Layer 7 of a small transformer language model trained on English Wikipedia (10 layers, counted from 0, width 96).
A neuron adds its activation times its output weights to the MLP's output. To switch it off is to set its activation to zero at one token and run the rest of the model.

Output weights of the MLP neurons that the questions are about. A number n stands for n times 0.0047.
n29: -5 12 -20 -21 -11 41 -3 -21 -8 -2 3 3 23 -27 -10 -29 -15 -20 7 -8 4 -6 13 3 21 22 5 25 1 13 -28 -18 -12 44 10 2 1 -5 7 -5 2 6 30 -23 2 -9 7 -6 24 -7 15 -12 9 -30 -19 31 25 0 -18 -12 -13 -36 -1 -2 2 4 -2 -15 -11 -21 -8 -21 15 31 -8 41 -3 -6 -17 -6 1 -22 14 -9 -13 -33 10 -17 15 24 -3 3 5 3 -23 -1
n49: -15 -11 -6 -3 2 -5 17 -32 13 -20 7 13 -10 13 2 -21 -10 8 46 -50 -1 3 -14 19 -13 -1 2 6 25 -25 -3 -3 -11 -15 1 -6 31 4 13 -17 12 -2 15 -6 -25 -3 -7 -44 5 -12 9 5 12 -7 -26 13 13 -6 -4 19 -1 21 4 7 -16 -24 4 -30 13 -19 21 -10 22 -7 55 -6 -29 -26 34 10 14 -20 -9 29 37 -20 -1 16 2 -18 -12 6 4 -23 -8 18
n65: -17 -6 14 1 -25 -43 8 12 -13 -21 -48 -6 2 -12 -1 0 20 35 24 -19 -19 -3 8 -23 -1 6 11 5 14 38 21 5 10 -18 15 -2 11 0 4 3 6 16 7 16 40 10 -19 28 6 5 20 26 -11 -11 -22 -10 -4 12 -17 -10 3 -6 -5 -12 7 11 12 -13 -19 5 16 8 14 -14 -6 -16 -15 5 8 4 3 28 -11 -27 29 12 0 9 18 -22 3 29 17 -6 11 5
n76: 5 0 -28 -16 2 11 -17 -32 -18 3 4 -20 -4 -27 21 9 12 0 23 19 4 -2 -21 -3 9 -7 -1 -8 17 8 5 15 -29 28 22 7 27 13 9 -6 10 -14 -12 1 24 0 -7 22 23 9 19 0 -11 6 -11 3 -9 -7 -6 20 9 -27 -20 10 -3 10 -14 -5 -7 -18 -2 -1 -1 22 -95 -2 9 17 -2 -17 7 -3 6 6 -23 -16 0 -12 23 -1 10 8 -24 -30 11 10
n94: -6 7 -42 -7 -26 2 -25 -10 -27 2 -19 -22 5 19 0 -9 -5 23 -15 -4 -8 -32 9 -9 -40 14 27 -13 15 5 -3 -11 -8 -8 -7 19 -6 -13 -21 -15 15 34 -19 -11 2 23 -19 15 -4 -18 17 12 -14 -7 20 9 5 0 6 -10 19 35 -15 -8 -14 15 31 1 -2 -23 14 -6 -12 -2 -5 -7 -18 1 1 -14 17 -2 5 -6 6 -3 -15 -11 12 -1 0 -14 6 19 -7 14
n101: -7 -4 -22 -2 -25 11 6 -19 8 -2 -13 16 -4 -6 19 -3 3 8 -21 5 9 -7 16 -10 -22 3 -12 2 1 13 -20 6 28 13 39 8 -18 4 -7 -19 -25 10 31 19 -16 2 2 -3 20 -15 10 -11 -9 -22 11 16 21 20 -6 20 23 -13 -41 8 -23 15 29 1 -21 17 23 1 -19 -1 -24 27 -7 12 -2 -35 -19 6 -12 -10 -9 -15 -36 -31 4 -8 22 -13 -1 -11 16 28
n108: 8 11 1 -23 -11 20 11 22 -26 28 7 7 43 8 -8 4 29 10 -8 14 19 20 4 26 -1 4 -18 -8 -12 -10 6 -4 24 -5 22 1 13 -6 -18 25 -6 -29 -16 14 24 16 3 3 -24 17 -2 8 -41 -6 -6 5 9 -2 -24 -28 14 -12 15 19 18 -1 14 1 14 -7 -16 -5 25 18 -20 1 -15 31 -20 -37 13 1 -1 -21 10 8 9 1 -1 14 -8 -31 6 21 -13 -7
n129: 6 2 17 0 6 -12 -3 2 -5 6 0 -11 -50 1 -14 17 16 7 -2 9 -2 -15 2 9 13 -5 2 5 -7 8 2 -3 -17 5 9 4 -11 3 -4 8 7 2 1 -14 -19 5 -20 5 11 -13 15 15 3 12 40 -7 -7 -33 11 6 -30 29 -8 -3 13 -29 -18 -7 27 3 -2 20 6 3 39 22 33 -14 11 -7 2 8 19 -7 11 -16 4 13 2 17 -7 -2 -15 36 9 -6
n138: -35 32 -17 -22 22 25 -38 -7 -4 2 -23 -6 11 5 6 19 -9 32 -3 0 0 1 -29 1 -5 -7 13 7 16 16 19 4 22 -18 -10 -5 11 -8 -23 -18 8 13 -11 4 28 0 4 -13 -22 -5 4 -13 3 -10 28 2 -7 7 10 -8 5 -37 -14 1 5 -4 4 -24 -14 -5 22 25 1 -4 -23 19 -7 -15 4 4 2 16 -29 34 11 10 23 -18 -40 -5 10 20 7 10 -18 1
n199: -6 4 -7 -16 -13 -30 51 -4 5 -16 -4 -8 -15 6 32 1 -20 -2 3 8 8 -43 -11 -8 4 6 -8 18 -8 -16 7 -5 -4 24 -11 -17 -18 -11 21 -3 7 -18 10 -31 22 30 -5 9 -8 19 -13 3 8 15 29 -2 -15 16 8 3 16 55 7 5 -3 -49 6 -33 2 -7 -4 -3 -23 5 7 19 -11 11 17 2 6 19 -11 5 -3 -1 -6 10 -24 28 1 30 -13 5 -2 -43
n220: -13 26 34 10 5 34 -8 -19 -12 -9 40 22 11 43 13 -36 12 -4 -12 33 -2 -9 -16 -4 6 12 -7 8 2 -12 21 18 4 -2 -27 11 2 -8 4 -17 -31 6 8 -24 -1 3 5 -23 -2 -21 -14 -18 4 -5 16 19 5 -28 -9 -26 -11 -2 -4 1 2 10 26 1 18 14 -21 -12 11 -12 -21 -5 -11 11 8 -7 -22 -18 -1 11 0 11 14 5 -5 12 11 -16 -8 9 -22 3
n237: 15 -17 -18 13 -18 -22 15 1 1 33 -19 17 -24 13 36 -2 -19 3 3 -2 -12 12 1 -18 -7 -23 -13 14 0 2 -2 6 16 6 -5 -21 26 20 -11 42 -15 5 19 7 35 2 -24 -5 -20 -5 -18 9 -23 24 -46 -21 -2 14 -23 22 -2 -23 -20 -7 11 12 38 3 -3 10 -27 33 2 -15 -8 -5 -7 8 -12 14 -5 1 16 1 29 4 24 7 -23 -20 -13 -23 20 -16 20 19
n244: -14 1 8 26 13 12 -18 1 -5 -25 7 -5 13 7 -13 -2 2 31 -12 36 -16 11 29 -18 21 29 8 27 7 16 -26 9 16 18 -14 -1 16 8 -24 5 -14 -7 11 -2 -6 10 -13 28 -20 -6 -13 -8 -23 -1 -23 -4 15 3 -23 15 2 0 3 12 -8 3 -11 8 -32 12 1 6 -15 -19 -32 -7 -7 -11 -5 13 -28 24 20 -20 -20 -7 -6 -26 9 -13 -7 31 2 -1 -14 -22
n245: -29 -2 -26 -15 24 -13 -8 -14 3 1 -19 -4 -6 23 2 -11 15 6 27 37 9 -11 3 23 -14 17 7 20 23 2 -35 -10 0 -15 -16 9 -13 2 -8 -4 30 -20 6 -14 12 -13 -3 12 40 -16 12 8 41 12 -44 0 9 -8 44 -27 14 3 -24 -2 -13 33 -24 13 19 4 -13 -18 -11 4 -37 20 15 5 -4 33 -11 24 4 -6 8 8 -1 -8 8 0 16 -17 -5 -11 -2 22
n249: 18 1 -17 3 -17 -4 14 7 8 12 -23 -6 5 15 -2 9 -8 -3 -2 -36 -10 12 19 6 -9 -2 -11 -8 -18 -12 -20 6 2 11 5 2 14 -27 7 -10 -24 6 -18 -2 18 9 37 -10 31 16 -17 3 -5 -2 -2 2 -13 18 -5 30 -23 19 -37 17 7 -1 -4 -9 4 -5 -6 11 -5 -2 0 6 -18 12 4 -41 25 -25 7 -24 -5 8 -8 17 9 -7 54 30 7 6 -4 2
n250: 9 -16 13 13 -14 -3 -20 -2 11 21 -11 16 9 -1 -21 -9 -5 -17 -24 18 6 1 5 -8 -2 3 -1 5 -7 -28 -9 15 26 0 -12 8 12 6 -12 -21 5 -20 -14 -43 1 17 -1 22 4 1 7 3 -2 23 -18 13 -5 -15 -45 -11 -3 26 36 -14 4 11 0 7 -14 12 -38 14 11 6 -74 19 -17 7 -2 20 3 23 2 -3 -21 0 -6 -18 3 3 -11 -8 -5 24 2 19

Each question names a token from some text and the token that comes next. It shows the activations a of the neurons there, in the order above. A number n stands for n times 0.19.

Then comes g, the gradient of the next token's log-probability with respect to the MLP's output, scaled to length 1. A neuron's effect is roughly proportional to its activation times (output weights . g). A number n stands for n times 0.0051.

"of ", then "two "
a: 0 -21 -1 1 -3 -1 0 0 -3 -4 1 -1 5 1 -1 0
g: -23 4 -7 -10 -11 -9 1 -10 -21 8 -1 -8 21 -4 12 1 -19 14 8 -5 -4 -3 5 13 7 36 4 -18 -17 -27 -29 31 -1 44 -12 9 -14 2 -15 40 4 8 -22 28 -16 -14 28 -5 -7 2 16 44 -2 -23 11 -38 16 18 24 -6 39 -8 -16 4 19 29 -23 -1 -19 46 -3 29 -18 18 12 -5 -26 6 18 -6 -33 11 14 8 -24 -15 -39 -41 -13 -23 20 -31 21 21 -11 34
Switching off which neuron hurts the next token most? n49

". ", then "Early "
a: 0 -31 0 0 1 1 0 -5 -1 -3 1 0 24 -6 0 1
g: 9 -36 2 16 9 -9 -23 -22 -46 -7 -11 -4 -4 -30 -3 4 40 19 -9 3 -10 15 8 16 -21 -1 -13 -37 -11 -2 8 -9 17 5 -28 1 -2 -23 40 8 13 -22 -15 14 -28 12 16 3 3 10 -15 13 -12 -2 6 -3 -24 32 28 21 34 0 -15 -38 17 2 0 17 -30 -2 -9 1 -19 -44 3 -3 -5 -18 2 -23 14 -6 -44 -16 10 -14 20 47 8 36 -1 5 -58 10 -19 -15
Switching off which neuron hurts the next token most? n49

"in ", then "200"
a: -3 2 -2 -7 -6 3 -2 -1 0 -3 0 0 3 0 2 -14
g: 4 -4 -16 -27 15 -7 13 22 23 4 26 -18 10 7 -1 37 -36 10 4 1 6 5 0 11 3 15 -4 -30 9 -14 -8 4 29 29 30 22 5 -13 13 -8 28 26 66 -2 -29 -26 -1 13 4 -6 20 -24 6 2 -16 -22 -7 58 -16 -35 -9 8 10 2 24 -18 11 -9 11 8 -14 -14 -16 -35 12 -13 -5 28 19 6 -31 -21 -4 -26 -1 13 8 -18 -4 24 -11 -29 -11 -46 -33 16
Switching off which neuron hurts the next token most? n250

"en", then "ian "
a: 0 -1 -5 0 -3 0 0 3 -4 1 2 -1 -1 3 1 -2
g: 6 0 -33 3 10 1 35 -13 -42 22 -15 28 -16 -3 15 -19 -16 25 -24 -4 5 -17 0 -9 11 17 4 -13 -60 -14 -12 -24 -30 -21 -15 -7 4 19 -1 27 26 -11 8 -40 -4 26 11 -7 -7 15 18 10 -2 4 -12 6 25 37 2 55 -13 -7 -39 -7 6 22 7 -7 0 25 22 31 16 -6 7 36 14 24 11 -17 25 -24 10 -14 -29 -21 1 13 34 -10 3 -14 -17 3 -26 3
Which two neurons, each switched off alone, lower its probability most, in order? n138, n65

".", then "\n"
a: 1 0 2 0 0 0 5 -1 -1 1 0 1 10 -94 6 0
g: 19 5 32 10 26 5 10 17 21 33 -14 13 41 -16 19 20 -7 13 4 23 -19 4 -6 6 -25 5 12 2 -7 -15 8 4 43 -16 22 -16 -24 10 8 -6 7 0 7 -35 -8 -19 -6 -38 -21 -19 32 -10 8 -10 11 26 -44 -14 -27 -31 41 -25 6 -11 31 -38 -22 -12 -26 11 12 4 2 10 -1 -19 23 -8 -16 20 -11 -20 16 -5 -4 -20 14 20 26 -59 -7 -25 -13 -17 -5 1
Switching off which neuron hurts the next token most? n245

"| ", then "No"
a: 0 -5 1 -8 1 1 0 1 -2 -2 0 -11 -1 0 -6 -5
g: 16 9 -7 1 -7 19 -13 -21 -6 -3 -14 -4 6 6 12 0 -24 -18 -14 -2 19 5 -15 -12 16 19 18 16 -3 14 35 30 -6 3 2 5 6 8 18 13 30 -15 -16 -35 27 -1 -4 4 8 -20 23 66 17 4 -1 -2 4 -12 -21 22 -24 40 19 -2 -1 13 4 1 -22 25 22 -50 -13 11 5 -16 -12 20 28 13 37 36 47 5 -1 35 22 44 12 6 -14 20 7 11 -42 -20
Which neuron, switched off, raises the next token's probability most? n250

", ", then "202"
a: 1 -26 1 0 -1 0 -2 0 -1 -3 1 0 14 0 0 0
g: 18 4 -15 18 -1 12 -10 -5 -3 2 -1 -2 -11 6 -8 -6 -12 -61 -26 -3 26 -23 -32 -8 -24 -11 17 20 -7 32 -5 -6 -23 18 -10 -9 21 2 -29 -4 11 15 65 -12 -12 -5 -28 9 16 18 28 -17 2 16 -6 17 -4 -9 -10 20 10 -21 11 10 46 -9 14 -3 30 -2 19 13 -24 -5 4 -39 -20 8 8 -12 -36 -18 -3 20 -10 21 -23 -32 -21 50 -1 -12 -21 -40 -7 5
Which neuron, switched off, raises the next token's probability most? n244

"O", then "CA"
a: -4 1 -1 -1 0 0 0 1 0 0 0 13 0 3 -3 -1
g: 2 -18 -9 9 3 -14 -14 -3 22 -23 23 18 -34 1 -7 51 -1 15 -13 26 32 14 -5 -30 -48 -48 37 12 27 -31 20 46 -10 13 8 1 10 19 -5 -10 -4 -5 16 -16 -9 -30 -37 17 -9 1 14 1 38 -2 0 -3 -9 -18 1 -11 37 30 -4 1 8 8 -25 4 36 -22 9 -29 31 -11 15 3 18 17 9 -33 -6 13 18 18 18 -7 7 13 6 -27 4 -3 -23 -2 -17 0
Which two neurons, each switched off alone, lower its probability most, in order? n29, n249

"88", then "4 "
a: -2 2 4 0 0 1 -1 -1 1 0 7 0 3 -1 -8 0
g: 21 5 -5 3 -20 0 -11 -49 -26 -25 -1 0 -3 13 8 -10 42 -14 40 5 -13 -13 36 3 6 31 6 29 -21 0 -17 40 -16 49 -6 2 6 -13 -14 42 10 1 -31 19 -18 -19 -24 13 6 19 -30 20 -18 -7 3 -11 15 18 10 -6 36 20 -9 -17 48 -3 2 -3 -21 3 19 4 -11 -20 2 19 12 14 31 -18 -1 -8 -10 -12 -1 -1 -21 -16 17 37 -2 31 20 -5 -40 3
Which two neurons, each switched off alone, lower its probability most, in order? n244, n65

", ", then "the "
a: 0 -30 0 1 -1 0 -3 -3 -2 -4 1 0 17 -3 0 1
g: 14 43 20 -5 -5 -7 -15 -14 -42 -30 6 31 -24 16 2 14 -26 4 3 10 5 26 -29 -43 -18 5 -24 12 -18 12 8 -3 -26 -3 -14 -4 17 -2 18 12 -5 -13 11 11 -8 2 -4 23 -1 30 -10 24 -6 26 1 -7 23 35 -13 -10 -21 14 -14 -11 -28 -11 -10 14 6 -24 14 14 -35 10 13 15 42 3 -3 21 19 -12 20 -4 10 -30 -9 -11 -8 -23 -40 44 43 -17 46 19
Which two neurons, each switched off alone, lower its probability most, in order? n244, n108

"| ", then "vs"
a: 0 0 0 -4 0 -3 3 -2 0 1 2 0 -3 -1 0 -3
g: -16 24 -2 35 -17 -4 2 -4 1 -4 12 5 13 -34 -61 20 27 -3 12 -4 39 8 -20 8 -37 -16 8 -21 14 17 13 -16 -34 5 -12 7 18 5 -10 21 2 8 -24 -32 4 26 0 17 1 10 22 24 -25 24 0 19 -9 -8 13 10 16 -32 45 -7 -15 2 -37 10 8 25 -31 -31 9 4 -2 24 6 6 -31 -4 8 30 32 12 0 32 38 25 -21 -7 -5 -2 -17 5 5 -31
Which two neurons, each switched off alone, lower its probability most, in order? n101, n108

"| ", then " "
a: 0 -6 4 0 -1 2 1 -3 -3 -1 1 -1 -4 0 -8 -4
g: 6 26 4 11 6 -24 7 -21 10 -11 -42 16 -9 -39 13 18 24 -19 -4 -8 15 4 -4 22 14 -19 0 -24 -2 6 10 -12 9 36 -45 6 -15 0 -24 8 0 35 4 1 -3 56 2 -17 -8 -40 21 -3 -5 -12 -2 3 -21 13 14 17 7 25 -7 0 -29 14 44 19 3 -30 19 11 19 -8 -13 -34 -21 -31 0 30 -6 10 -7 -4 -22 27 35 -4 22 4 -14 -3 -19 12 56 5
Which two neurons, each switched off alone, lower its probability most, in order? n249, n65

"research ", then "extended "
a: 0 3 1 -1 1 2 1 -1 3 -5 -1 1 0 0 1 0
g: 5 -4 28 3 -27 5 -23 3 -6 24 6 -28 7 -22 3 6 -6 1 -21 14 -15 6 46 -20 38 7 -2 -1 -9 -20 32 -19 46 45 9 7 -45 21 7 -12 6 -20 17 0 -14 -12 20 6 3 -2 -50 8 12 3 9 -16 -16 16 -2 -9 33 27 3 -3 -8 1 -25 13 11 -1 4 -15 -2 52 -6 1 -55 44 5 -9 3 6 21 -24 11 -36 13 -17 -25 -17 -6 -17 -16 11 3 -8
Which neuron, switched off, raises the next token's probability most? n49

"\n\n", then "In "
a: 0 -33 0 0 1 2 1 -7 -2 -2 1 0 25 -5 0 1
g: 14 5 -2 18 -8 -14 21 -23 -13 58 9 -41 0 33 -12 7 -7 27 -9 4 -9 -19 10 -2 40 16 -32 -11 27 -33 -6 -39 3 15 -9 22 -16 -9 40 -11 -14 13 0 15 15 -16 16 -22 -15 -2 9 -15 -22 9 21 -16 30 33 20 -18 23 -11 32 10 -27 -6 22 -8 2 -47 24 -28 -10 10 11 -2 -1 44 18 -2 30 6 -19 -7 -19 21 -18 -21 5 4 11 22 -8 11 -14 -4
Which neuron, switched off, raises the next token's probability most? n244

"W ", then "35"
a: 17 0 6 -9 -7 -1 -2 0 -2 -3 -1 0 0 -1 1 -2
g: 9 -21 12 -3 27 13 -28 -41 5 9 -27 -26 -3 5 6 -23 -34 -13 3 -4 38 -2 0 -28 16 13 36 -14 -22 25 2 -2 46 2 9 -13 38 -5 31 30 -3 -7 -20 26 -9 8 -12 -36 4 40 14 18 22 9 8 2 25 -18 -7 1 7 18 -13 42 20 -4 -18 33 -16 -20 -18 -26 -41 16 -26 -4 21 -35 -15 -10 10 -17 4 9 -13 4 0 -14 -10 -28 9 3 -23 2 21 14
Switching off which neuron hurts the next token most? n29

"was ", then "responsible "
a: 0 -22 1 2 -6 0 -5 -1 -2 -3 0 -1 2 -10 1 6
g: -16 18 -5 -1 31 11 12 5 17 -9 4 -19 10 -15 10 2 -34 -4 -3 -4 -47 -12 -41 -20 6 -15 1 48 2 43 32 25 0 -22 -1 30 27 6 -53 19 -8 4 7 8 4 11 10 -38 -21 0 -13 -1 39 0 4 7 -5 -6 3 -12 3 -3 17 -10 -30 33 2 10 34 -37 8 -16 4 -39 -9 -2 22 1 -6 7 17 3 -8 29 -16 -34 17 27 42 -12 9 13 -8 -14 -9 22
Switching off which neuron hurts the next token most? n108

"\"", then "F"
a: -3 0 -5 0 -11 4 -1 28 -2 0 -2 1 2 -1 4 -14
g: 0 -21 38 -15 -39 -10 27 40 27 3 13 -32 -24 -14 26 -1 -12 10 10 13 28 -9 -36 -5 16 -2 19 7 -3 -24 -1 21 -33 19 13 -16 28 -25 -9 -19 5 -15 -1 -15 -11 -14 -33 24 -3 6 -10 32 37 12 29 -5 4 5 -6 -15 10 17 -21 32 19 -23 8 10 -6 -33 3 22 4 25 -4 -4 20 2 18 9 -21 26 -27 16 -16 11 -41 3 -28 18 -16 -33 -27 26 -16 -24
Switching off which neuron hurts the next token most? n129

"87", then "2 "
a: -3 1 4 0 -1 3 -1 -1 1 -1 11 -1 2 -2 -10 -1
g: 5 -9 -9 -4 -24 7 -8 -43 -28 -30 -7 3 0 14 26 -17 41 -22 42 11 -14 -24 23 -2 8 34 7 26 -8 6 -13 25 -6 51 2 14 3 -15 -13 46 1 -14 -24 30 -29 1 -4 16 3 -4 -31 10 -19 -1 0 -4 24 7 12 -27 15 20 -10 -10 54 -5 -16 -3 -29 -3 -6 -9 -8 -9 10 40 14 16 41 -11 3 -7 -4 0 8 -15 0 -8 12 26 -2 35 17 2 -41 -1
Which neuron, switched off, raises the next token's probability most? n29

"dem", then "ob"
a: -2 2 -9 3 -6 -1 0 -2 -1 0 3 1 0 -1 0 4
g: -5 11 14 2 54 8 5 0 10 15 48 11 32 -6 24 26 -14 2 13 4 0 -16 -15 17 0 -15 -19 -14 -42 -6 2 -8 8 -13 6 18 10 0 16 3 -16 -6 -7 38 26 -17 0 49 38 3 2 2 19 2 -40 29 -2 29 5 10 -11 -2 -36 3 -1 -6 -5 37 1 21 -18 -53 0 -16 6 2 21 37 8 13 13 22 40 2 -6 -10 -16 7 -30 -3 -35 -10 -17 14 20 -15
Switching off which neuron hurts the next token most? n94

"Stadium", then "; "
a: 0 0 -9 0 0 2 1 1 0 -1 0 -6 0 -2 1 -1
g: -29 -31 33 22 3 17 -18 -47 -12 -9 -8 17 -18 19 18 -29 -16 -12 0 -12 -16 -7 -17 10 41 -16 -25 9 -9 12 -3 0 24 15 0 -7 -18 -32 -21 -50 23 -15 5 2 4 0 22 4 -11 17 -13 14 -8 16 12 36 -19 -3 13 11 -1 10 1 -7 -1 -6 -22 -15 -9 -10 -27 -30 31 5 7 -13 17 -10 57 25 -21 11 8 -4 -3 17 -2 14 13 -1 9 -60 -17 14 -2 -47
Switching off which neuron hurts the next token most? n65

"16", then ","
a: 0 1 0 1 0 -2 0 -1 1 -1 2 0 0 -3 -21 1
g: 9 7 -12 5 -3 -7 -15 -25 6 -24 10 62 -10 12 2 -16 -18 2 -15 -4 -17 20 59 -10 34 0 -11 3 -18 14 27 1 24 -17 -9 14 5 -15 -14 9 -1 -7 17 -13 -2 21 -34 -35 8 -17 -14 28 28 -22 -11 8 32 -18 3 11 -1 9 -5 16 2 4 -6 7 24 -17 16 27 -47 -6 -4 -40 6 -23 11 27 18 -10 11 5 35 0 25 7 -6 18 -11 13 -2 30 -24 58
Which two neurons, each switched off alone, lower its probability most, in order? n249, n220

", ", then "end"
a: -1 11 0 -1 -3 6 -5 2 -3 4 2 1 0 0 1 1
g: 7 0 -14 11 2 -26 23 11 12 34 9 16 40 -15 -15 5 29 -39 -3 -8 -35 19 -27 15 -1 -3 -2 0 -30 8 3 10 -23 -1 20 -7 -6 -25 27 32 18 -26 -37 -3 10 8 3 15 -2 1 -8 -10 -23 9 -16 11 -10 33 -23 24 -23 15 -13 -23 -6 29 17 -1 -33 1 13 -30 -37 21 9 -53 1 1 4 -41 -8 -7 -34 -11 -12 22 -2 -21 7 -4 -10 21 22 -29 23 35
Switching off which neuron hurts the next token most? n138

" ", then "| "
a: -4 0 4 -20 -1 0 0 -4 -3 9 1 1 0 -1 0 1
g: 26 6 8 -17 -6 6 9 -11 3 -14 -16 13 1 17 -16 -4 42 -7 -5 -17 23 22 -12 27 -29 30 -22 4 -39 15 0 9 -37 -15 16 2 39 2 -6 -18 13 -19 -23 -8 23 6 10 -4 6 -5 -40 -15 8 -32 -22 -2 -6 -16 21 16 -3 8 -9 18 -39 -33 -12 -13 -3 6 -11 -12 -3 11 4 -2 -26 94 9 -9 18 1 -1 5 6 -3 -24 -32 -31 7 -15 -11 -7 -1 29 4
Which neuron, switched off, raises the next token's probability most? n76

"the ", then "legal "
a: 1 -6 0 -3 -2 -1 4 2 -2 -4 2 0 -1 0 1 3
g: 4 19 -12 9 43 -16 -5 -16 14 -32 24 18 33 -3 18 -41 23 -10 13 -6 2 23 -25 -36 -11 -20 18 5 10 -17 -12 9 -24 4 -10 22 -2 -29 -13 19 4 3 -18 16 23 14 -7 13 -5 -13 -4 6 -9 24 -23 10 -1 11 -16 33 12 -64 0 7 -7 12 9 28 -46 -55 -22 20 -23 -1 18 -12 -1 27 -39 -9 -17 -15 13 2 0 -21 25 0 -11 -15 -25 17 -20 0 17 1
Switching off which neuron hurts the next token most? n199

"W ", then "21"
a: 16 0 5 -5 -3 -1 -2 0 -2 -3 0 0 1 -1 -1 0
g: -8 -37 -35 -7 -4 11 -19 6 -41 -36 -4 12 13 -26 -12 -30 -42 -3 30 -6 4 4 5 -6 -32 -8 -7 -28 -3 27 -46 -28 1 19 10 12 1 21 16 -3 -12 -6 4 -5 -23 11 12 14 -12 0 19 -13 18 -23 -8 -8 20 -18 -19 8 26 19 2 8 24 -22 18 -19 -8 -30 9 -2 -9 -22 -8 -28 36 9 -24 -32 -17 24 -2 -2 -5 4 5 40 -6 -10 -5 -6 -54 -51 9 -7
Switching off which neuron hurts the next token most? n29

"T ", then "0"
a: 6 0 3 -8 -20 0 -2 1 -2 -3 0 -1 1 -1 2 0
g: 12 -42 -3 15 3 57 -24 -32 5 -11 25 -9 13 -4 1 -2 19 10 -1 5 9 -20 18 -2 13 19 21 -26 4 -28 -5 3 9 20 7 -8 -10 -7 37 17 -18 12 5 -1 28 -38 -2 7 -14 -29 15 25 38 -14 2 7 20 32 -14 -8 16 19 -17 -4 62 -4 9 -7 2 14 32 -13 -8 -26 -5 6 6 40 -11 -6 -1 22 35 20 -4 10 -1 -12 14 -41 -26 -20 -28 -11 -12 28
Which two neurons, each switched off alone, lower its probability most, in order? n29, n199

", ", then "work "
a: 0 -38 0 1 0 0 -2 -2 -1 -4 1 0 23 -4 1 1
g: 9 32 9 34 -22 1 -1 -2 -20 15 -26 12 2 -41 -5 -6 -37 -12 31 -4 -35 6 7 6 -27 -1 2 -10 -12 -8 10 5 22 -13 7 -29 25 -19 18 1 24 -10 10 18 -17 22 20 -34 21 -16 -8 -16 -41 0 -45 -5 -5 -9 2 -7 48 4 -4 1 -34 17 3 16 4 -13 -38 2 13 -3 17 -8 -32 -12 -24 2 -11 -11 -33 -33 11 21 14 49 20 36 -27 -7 -12 1 -8 10
Which neuron, switched off, raises the next token's probability most? n49

"at ", then "Bank"
a: -1 1 7 2 -3 0 2 5 0 57 0 11 1 -1 1 -4
g: 3 -28 4 27 29 -9 -11 -1 12 -29 -7 -13 1 32 -9 17 26 -1 3 11 -11 -19 2 -12 41 -9 25 -1 -52 -6 6 -18 16 3 10 -28 12 -4 -6 -9 -1 -16 -13 33 3 3 -36 -21 7 1 4 -25 19 42 -7 34 8 -12 20 17 8 4 6 -6 12 -1 7 13 31 -59 -10 -21 -19 -21 10 -11 27 37 -26 16 -22 -5 38 18 -42 19 -3 2 35 -3 8 -9 -11 28 -21 16
Switching off which neuron hurts the next token most? n129

"stan ", then "portion "
a: 1 -1 -7 1 0 -1 -6 0 -1 10 -34 -6 0 1 -2 0
g: -14 33 -10 -6 2 7 -21 21 25 40 16 10 10 -12 -6 -15 9 -2 2 -15 -5 9 48 9 3 -23 -10 -10 -25 2 18 48 -28 -9 35 -28 29 17 -15 7 4 39 17 11 -5 18 0 -11 13 12 2 16 -16 -5 -2 20 5 25 -5 24 35 -8 6 -27 4 54 18 8 -10 3 -11 -20 -27 13 31 -5 -18 24 10 -9 0 -26 2 8 -9 21 9 -15 -34 -18 -44 -49 -9 16 1 12
Which neuron, switched off, raises the next token's probability most? n199

"-", then "place "
a: -1 6 1 0 0 3 -1 -2 1 -4 -1 0 -2 0 0 1
g: -32 53 -1 0 -11 -22 -16 -18 -12 9 5 -22 35 44 37 -21 -10 -21 -7 -3 -10 23 -7 -6 -15 -46 -11 3 0 -33 38 5 -14 12 -20 -16 17 -22 -8 4 2 18 30 11 -32 -9 15 15 0 -7 1 -3 -30 11 -42 -22 -12 -47 -2 8 -2 -22 -19 -17 5 -20 -19 9 -4 -14 23 -14 7 25 -11 -4 7 24 -17 28 -1 -31 7 -1 26 4 -24 -15 -18 -28 36 20 1 -1 4 -5
Which two neurons, each switched off alone, lower its probability most, in order? n49, n199

"as ", then "Pr"
a: -1 0 -3 -3 -6 1 5 14 -1 0 1 0 3 0 1 -1
g: 7 -59 12 -9 32 14 9 14 -6 -19 -6 -6 -1 -28 31 -20 -13 -6 18 3 -7 -20 29 28 25 1 1 41 -10 -27 -9 -1 17 25 49 29 -38 9 -12 -31 -18 0 27 -23 46 23 -11 -7 3 -21 6 4 21 14 1 6 -29 -13 4 -16 -2 -42 -18 -10 10 -17 5 5 -9 14 -19 -2 3 -12 -10 -16 2 8 19 15 -4 2 -26 14 5 -6 22 15 14 4 35 -23 -19 33 -32 -26
Switching off which neuron hurts the next token most? n94

"\n\n", then "=="
a: -2 -14 0 1 0 3 0 -2 -2 -3 1 0 24 -3 0 2
g: -10 60 14 36 -9 -22 1 31 -21 9 20 -2 -14 -15 1 -3 0 10 24 -12 -7 1 -11 48 -26 25 -4 13 9 46 20 16 -24 -8 -19 -9 3 11 -17 16 -9 0 3 6 -14 -6 -5 28 10 -17 -32 -17 11 26 -4 18 19 5 -57 -3 11 5 20 -20 -13 10 -19 -6 -10 22 -43 -27 -1 3 17 10 -1 -7 -36 -7 9 18 -3 -19 3 -32 -51 18 -18 -27 6 -4 24 4 15 -3
Switching off which neuron hurts the next token most? n244

"F", then "erg"
a: -4 1 -10 -1 0 0 6 -3 -1 2 1 1 0 -2 -19 4
g: 16 21 2 8 6 -18 4 -14 -47 24 -20 32 32 -11 40 -20 30 -19 -18 -21 6 15 3 -52 11 -4 -12 -17 -15 28 -18 2 2 -31 -1 7 -30 -27 9 5 -17 -18 -2 6 29 12 12 1 -12 4 2 -10 19 -2 -21 -13 -15 -13 19 22 18 -6 -16 52 -19 9 7 -14 6 -43 -20 8 -24 18 -21 -6 3 50 -22 -13 29 -1 20 -28 9 -18 5 14 -14 6 10 -10 -5 5 40 -12
Which neuron, switched off, raises the next token's probability most? n249

"champion ", then "with "
a: -2 0 1 0 -6 2 0 -2 -3 -4 -5 2 -1 -1 0 -1
g: -14 42 1 -30 -1 -12 7 5 33 -2 8 2 15 -2 -26 -12 -41 32 19 8 15 29 18 -41 13 -3 12 -32 -15 16 -15 -24 -2 -8 20 -4 -12 -6 -28 -9 -12 21 22 12 16 -41 -22 5 7 -7 -10 -3 12 15 18 -22 -39 -13 -5 -17 9 27 34 -33 -20 -1 4 21 14 46 50 -23 -18 18 -5 -2 -38 -27 0 -7 -20 15 2 4 -5 24 22 -15 -30 -5 10 1 5 3 -2 -22
Which neuron, switched off, raises the next token's probability most? n138